Layer 5 of a small transformer language model trained on English Wikipedia (10 layers, counted from 0, width 64).
A neuron adds its activation times its output weights to the MLP's output. To switch it off is to set its activation to zero at one token and run the rest of the model.

Output weights of the MLP neurons that the questions are about. A number n stands for n times 0.0028.
n8: 57 48 -17 -6 -22 8 10 32 1 18 -7 -33 -16 18 -14 -16 -23 6 5 13 3 -14 14 -37 9 -29 -65 2 0 -21 -16 50 18 -7 11 11 16 2 39 -5 36 -4 -17 -12 -4 -58 44 30 -49 -22 -55 43 33 -8 -10 47 -48 -17 -4 12 -1 17 -38 40
n29: 8 15 -28 29 37 -3 37 -1 1 -38 -55 0 18 19 1 34 -15 56 5 11 52 -9 -36 -11 -14 -30 -5 -36 -36 7 -20 -21 -15 -57 32 -5 1 55 13 8 10 -13 -12 -9 -13 29 -9 -17 -8 -30 38 31 -15 45 -17 -61 -11 -1 -18 50 7 51 20 -33
n31: 21 11 -3 -8 -16 -22 -19 -12 4 -28 -23 6 -22 28 -13 26 -9 5 11 29 22 30 16 27 -4 3 41 -20 -48 -17 -18 -50 60 52 -40 34 -57 53 -6 3 30 39 -22 8 12 -35 19 0 -42 16 34 22 -13 -20 35 -55 -42 0 -49 63 1 -41 -22 14
n56: -17 -1 -2 -23 3 -10 1 15 16 -29 42 10 61 8 4 13 -29 18 22 17 -32 20 4 2 -8 -27 1 -33 -9 33 -53 13 14 18 -10 -9 17 37 -16 -23 -8 21 -1 3 -30 -4 0 -42 11 16 -13 -27 52 5 -8 -43 18 -34 45 4 -26 6 -16 -10
n64: -50 -25 -29 -43 4 66 -10 -19 -43 -12 40 30 -38 -8 34 -20 17 -16 -8 -54 -1 29 10 -4 59 20 -24 7 50 41 -17 -26 8 -9 33 18 3 -35 -11 -22 10 11 -24 15 -44 32 -3 2 11 29 37 64 -1 -13 23 -8 30 -6 18 -17 -29 -30 -19 -16
n87: -13 -25 -2 19 -8 -41 -2 19 -19 -19 50 24 -11 37 54 9 -23 -10 -3 -11 0 -50 67 -20 1 -17 -17 28 9 1 -9 -16 -14 16 -27 11 -8 15 -18 -48 2 1 -5 -9 -9 22 46 -27 18 54 -20 -35 0 -45 -16 -2 -9 29 18 45 3 35 -47 5
n109: -10 45 28 -47 27 13 21 -29 1 8 -22 -20 -7 -6 17 -4 63 32 23 7 40 6 12 -12 -1 21 15 -62 -69 -27 -30 -4 12 -11 37 -6 21 -19 24 -34 1 -20 23 14 -37 13 26 44 -3 -27 2 -70 -29 -3 8 -1 -7 -32 -18 25 7 14 20 -12
n118: -11 0 -22 9 -6 -11 30 17 -4 2 21 -5 15 -64 28 -11 14 0 5 32 -20 1 -30 33 31 -18 57 -42 3 -22 -32 33 -33 -54 -8 19 -6 5 23 -33 42 19 -37 6 -5 -25 31 2 26 37 6 -15 24 -13 51 -35 -12 -43 8 47 -12 -30 35 -33
n124: 20 -4 6 -21 14 2 4 -47 7 1 -1 10 -16 26 -29 -67 19 3 28 -10 11 -13 -16 -1 -9 25 -32 12 -22 44 40 1 -10 -4 10 -56 -8 37 5 4 53 -9 -66 18 -8 -16 -55 35 53 21 -17 21 -2 17 -38 20 -8 -12 -6 -54 13 67 24 -27
n138: 1 27 -30 12 51 29 47 -46 -18 -29 -18 21 -7 -2 39 -37 -60 44 -7 15 -21 4 -19 -53 -16 1 -12 2 22 23 34 24 -16 -1 10 22 -40 38 -17 -17 -6 4 29 -6 9 32 -9 8 -26 -9 -9 37 -11 36 13 -3 -33 -5 -50 -9 21 -31 12 5
n160: -25 17 13 -11 58 -19 -63 -74 -29 4 -6 -10 2 -7 0 16 14 -42 21 9 77 56 -21 21 -13 -29 3 67 18 -52 17 36 35 18 -3 38 64 -38 -29 -3 -40 -11 9 -3 10 -37 39 -6 3 -11 -4 30 -51 -18 -44 0 0 38 -19 -2 28 -40 10 -19
n204: -38 9 18 -13 -16 65 -8 -38 24 15 -17 -18 44 -47 12 21 -52 -44 16 -38 9 11 -16 37 25 21 -22 -8 -42 4 62 0 13 -11 9 18 -26 -21 -26 26 -59 -38 15 -17 10 2 15 7 -16 -6 49 -18 -7 -7 18 -34 3 47 -12 5 22 78 -6 -20
n217: -43 14 -6 5 12 19 -31 -3 15 -8 -18 -7 -36 -18 12 -22 33 8 -8 13 -37 33 31 11 13 -14 -22 56 2 1 -11 -14 24 33 -18 -17 21 6 32 45 -20 -14 -3 13 12 -54 -8 -19 29 0 -37 1 27 -15 -48 37 10 -3 17 -4 38 -26 -11 -26
n244: -14 10 24 -30 -43 -21 -24 -22 -26 49 5 -42 5 18 -31 44 31 -4 -22 -6 -27 28 -15 -22 -32 -23 36 -46 -38 72 33 8 42 75 13 14 12 54 -11 -21 -19 -28 -21 49 -28 -8 -61 -5 -1 19 -12 -26 35 39 19 37 9 -8 -2 -8 12 12 -28 -41
n245: -16 11 45 -14 38 -3 11 6 -3 35 -24 -17 -33 -41 -16 51 38 19 -9 -7 -41 11 -9 27 -49 10 13 -28 8 6 8 -38 55 7 -1 8 17 72 -1 -34 40 37 1 -59 -69 -32 -33 -12 -29 -40 -22 15 4 17 1 60 -30 -34 6 31 -35 95 27 -64
n246: -39 8 45 35 -28 -18 4 20 4 0 37 20 8 -18 30 47 13 -29 -13 6 -36 19 32 32 45 8 -1 7 15 -39 -29 29 12 -37 -16 -11 -19 -17 -20 -58 -3 23 -7 -10 -16 4 -50 -20 13 9 -61 -43 12 0 -21 18 -27 37 41 4 -16 33 32 1

Each question names a token from some text and the token that comes next. It shows the activations a of the neurons there, in the order above. A number n stands for n times 0.052.

Then comes g, the gradient of the next token's log-probability with respect to the MLP's output, scaled to length 1. A neuron's effect is roughly proportional to its activation times (output weights . g). A number n stands for n times 0.0043.

"0", then " ass"
a: 0 2 0 -2 -1 -1 24 53 15 -1 -1 59 1 0 0 -3
g: -28 34 50 -13 -55 37 -21 5 27 20 32 -65 22 -31 -6 -36 19 23 29 -11 41 37 -3 15 -18 -38 34 -3 -9 -30 -34 18 26 -13 24 -27 38 -12 18 6 -19 -20 28 3 14 15 9 -31 50 -3 -5 19 13 13 10 -12 -69 -81 -33 11 -17 -17 33 -15
Which neuron, switched off, lowers the next token's probability most? n118

"aged", then " "
a: -2 3 6 0 0 0 -2 13 0 0 -2 -2 17 21 24 0
g: -19 8 1 18 47 10 42 19 -58 -13 -20 -21 -9 -42 2 -2 22 -16 -18 12 -5 -7 19 12 -24 7 -4 33 58 24 -5 -31 12 -24 29 2 40 31 1 -34 7 0 1 17 -50 -39 -17 40 19 -71 3 -6 -8 -22 -31 -9 -5 94 -26 -21 -32 50 -30 37
Which neuron, switched off, lowers the next token's probability most? n245

"ike", then " f"
a: -2 -3 -2 0 0 0 0 0 -3 0 -3 -1 53 -2 -1 -2
g: -17 21 -21 -6 -27 8 -10 19 21 -41 -19 26 7 -60 36 -24 -15 39 46 -14 -35 24 -4 18 60 -6 30 0 10 -3 -9 -13 7 -20 23 16 17 13 -27 5 -1 -8 47 -30 -2 83 32 -52 -6 -35 6 -22 12 -13 -18 -76 16 46 -15 23 -30 -5 25 -51
Which neuron, switched off, raises the next token's probability most? n217

"itt", then "ite"
a: 0 0 -3 -3 -3 -2 22 0 0 38 0 -1 -2 0 0 -1
g: 12 -34 57 -66 45 7 16 -31 -47 73 31 14 -21 -37 -13 35 27 37 3 -28 -10 -14 -43 1 -33 -21 -10 -14 -9 -23 26 1 -10 11 -13 -5 -10 15 47 50 -15 9 1 46 -30 14 -13 31 -15 3 -16 -7 -29 27 -56 48 24 14 -15 0 19 -45 13 -28
Which neuron, switched off, lowers the next token's probability most? n109

"all", then "ment"
a: -2 0 -1 -1 24 0 -3 -3 18 0 -3 32 -3 -1 19 -3
g: 5 25 -5 19 -6 -15 -13 47 -7 40 30 53 -35 24 23 -2 14 16 26 -2 -24 -13 2 -3 -29 -41 -17 26 -10 18 -18 -55 -15 19 -1 -45 14 34 34 -60 -4 54 17 -42 33 -10 -18 -17 -33 34 -29 -41 44 -40 41 -9 32 -68 -15 15 -23 15 28 -19
Which neuron, switched off, raises the next token's probability most? n204

"h", then "aw"
a: 26 0 17 27 -3 0 -2 0 0 -3 -3 0 -3 1 0 0
g: 3 -27 24 -10 45 -41 4 27 -46 -39 22 -47 -41 14 -34 39 16 34 17 -11 -4 -1 -7 -12 -14 3 37 -15 38 33 61 15 -6 46 5 21 -27 -25 26 -1 40 -18 -1 -9 -8 -63 65 -24 17 -58 13 24 -33 -15 10 -30 -30 -27 -26 18 20 -18 37 -7
Which neuron, switched off, lowers the next token's probability most? n31

" c", then "le"
a: 1 0 -2 0 0 0 -1 -3 -3 20 -3 0 -3 -3 0 -1
g: 14 4 -4 56 34 -2 22 9 -29 -22 7 -19 18 -71 25 -19 -8 -25 51 29 -10 48 -9 28 4 1 25 38 42 9 12 -11 5 42 -1 31 -2 24 1 -57 15 -16 51 -16 -5 14 -3 -55 -35 10 8 -35 -25 -65 20 -5 -46 -48 -10 14 -46 -6 -29 22
Which neuron, switched off, lowers the next token's probability most? n138

" also", then " named"
a: 0 -3 18 -1 -3 -1 -2 -3 9 8 0 -1 4 48 0 0
g: -12 19 -10 -24 21 48 -18 -25 -27 73 -8 9 -17 8 2 -60 -24 -11 -62 42 57 24 -14 -53 13 39 -28 -13 2 -23 14 -1 33 25 5 13 -12 3 -12 -12 2 -4 8 -16 24 11 47 -10 -7 -19 -12 -10 -30 -10 6 -57 -53 29 -12 48 42 38 -33 37
Which neuron, switched off, raises the next token's probability most? n244

" B", then "ron"
a: 6 -1 0 -3 -2 -2 -1 -1 -1 -3 -2 0 -3 0 0 0
g: -18 69 -60 17 14 47 -29 15 -10 43 31 -15 8 43 3 -11 -8 -3 14 34 -36 30 58 11 24 -25 -5 -4 14 10 -5 -10 -18 -15 32 2 31 26 48 15 -33 5 -6 -2 -14 39 2 -12 -39 -4 -46 -27 -22 -63 -36 -7 -9 19 -23 26 21 -28 -64 -44
Which neuron, switched off, lowers the next token's probability most? n8

"ark", then " A"
a: 0 0 -1 -2 -3 12 -3 0 12 0 -2 19 30 0 0 -1
g: 17 -25 -33 12 -31 -1 -65 10 27 -21 4 -11 48 -30 37 62 11 -33 -20 -60 -40 42 -15 33 19 -8 -27 24 -10 -41 -8 -31 -12 -11 9 29 27 38 -1 42 -9 -44 15 14 4 -43 41 23 -24 4 49 32 -20 18 -37 -10 -24 -6 -21 25 -10 10 -1 54
Which neuron, switched off, raises the next token's probability most? n124

" ch", then "ampionship"
a: 13 0 4 21 0 13 -2 -1 0 0 0 0 -1 0 0 0
g: -26 -24 48 -18 -52 -19 -31 41 0 -2 -38 7 35 -8 2 -17 29 20 -32 29 20 -36 8 27 49 3 -8 5 13 -18 -2 -27 -21 30 -31 -23 -9 30 -32 -25 1 44 18 -18 -40 17 48 -36 27 -27 20 -37 19 -41 -4 20 18 26 8 -67 52 60 20 -26
Which neuron, switched off, raises the next token's probability most? n8

"e", then "ff"
a: 0 -1 0 0 -1 0 0 -1 0 10 28 0 -2 13 38 -1
g: -20 -39 31 56 5 -31 -24 -33 -53 35 28 18 44 -20 36 27 22 -4 38 22 -64 25 20 -25 -31 11 15 -18 -16 8 21 -11 64 3 -1 -6 6 -22 8 -48 26 8 12 -29 -51 -2 -22 -53 6 -3 -9 44 -11 -16 -47 22 18 25 -6 49 -27 26 -12 -22
Which neuron, switched off, lowers the next token's probability most? n245

"iet", then "o"
a: 0 0 -3 -3 -2 -3 -1 0 0 15 0 -1 -3 0 0 0
g: 18 36 6 -5 37 18 -2 -13 -12 15 22 14 -27 37 -40 -54 28 12 -7 -3 2 -13 20 24 18 16 -15 8 -22 -41 -61 -9 26 -22 -7 35 -16 25 -53 -27 -8 15 -54 19 0 50 -40 36 53 17 -7 -23 -7 50 20 41 9 -40 0 -33 13 -76 23 -25
Which neuron, switched off, lowers the next token's probability most? n138

" named", then " second"
a: -1 -3 2 0 -2 -1 0 -3 -1 -3 -3 -1 11 57 -1 0
g: -22 -58 -1 -33 -51 13 15 32 -28 46 -14 28 -8 31 3 -8 13 -17 -18 -33 -5 -31 37 8 38 28 50 14 38 18 27 12 68 18 31 43 -8 -57 4 24 -35 -21 -35 32 -13 -1 -21 23 30 -47 -20 15 -21 12 -17 -40 24 -10 -34 0 -31 7 4 -47
Which neuron, switched off, lowers the next token's probability most? n244

"2", then "."
a: 0 -1 0 35 0 21 -2 18 -2 -2 -1 -1 0 0 -2 0
g: 22 36 13 1 -5 -5 89 -47 -22 -38 35 48 17 19 21 -6 -19 -4 -49 -22 25 7 -1 5 -27 -45 12 -41 -12 -38 -35 45 -14 37 42 25 -30 49 29 -36 5 -15 -11 -23 -19 -7 7 -24 47 14 -39 13 -5 22 20 8 -20 -26 47 9 -34 -22 -21 -9
Which neuron, switched off, lowers the next token's probability most? n56

" h", then "on"
a: 0 0 -3 56 -3 -3 -3 17 -3 -1 27 0 0 -3 -1 0
g: -70 19 18 4 20 -16 -30 48 50 0 -16 -13 37 26 -10 26 11 48 -24 -21 4 56 33 2 -24 -38 -29 13 -2 13 12 13 72 32 15 -11 -10 -21 -22 -15 -13 76 -7 22 2 -30 22 13 -22 -46 -2 -45 -13 22 7 -49 -52 -19 -15 -9 5 -20 -15 -9
Which neuron, switched off, lowers the next token's probability most? n56

" and", then " inv"
a: 0 -2 21 -1 14 -1 -3 -3 0 -3 -3 0 21 -3 0 0
g: 2 38 6 -1 -2 26 -77 -10 22 -70 -7 2 -22 -14 18 -8 11 -62 31 20 13 25 0 5 -18 20 26 -37 17 -7 8 -10 17 36 -8 46 -18 13 26 -2 -58 6 -8 -50 -37 38 37 3 57 7 -3 -15 31 18 -15 -31 -34 15 47 25 -66 -9 -7 -5
Which neuron, switched off, lowers the next token's probability most? n31

" a", then " F"
a: -2 -3 -1 -3 0 -3 -3 10 -1 10 -3 0 -3 0 -3 0
g: -46 -9 -58 39 6 40 -16 -9 -34 7 21 11 -52 -62 -8 7 3 -9 5 22 16 11 7 -4 -73 38 -24 -31 -17 5 31 28 4 28 52 2 68 1 24 39 -16 21 7 27 -31 -12 -12 44 -21 41 2 -29 -19 7 -6 5 26 7 -41 -59 11 -12 -20 14
Which neuron, switched off, raises the next token's probability most? n118

" to", then " m"
a: -3 26 -3 0 18 -1 0 18 -1 0 1 -2 30 19 1 -3
g: -4 11 11 -9 -24 13 -51 -15 16 -29 -28 41 -30 15 25 -64 5 1 55 -20 24 26 -25 13 25 -15 50 25 -1 4 -25 16 15 -25 -28 7 13 -5 -8 25 -37 -46 9 -9 0 17 36 47 -16 25 0 22 -39 -41 66 -42 52 41 -28 -1 8 1 -48 -48
Which neuron, switched off, raises the next token's probability most? n244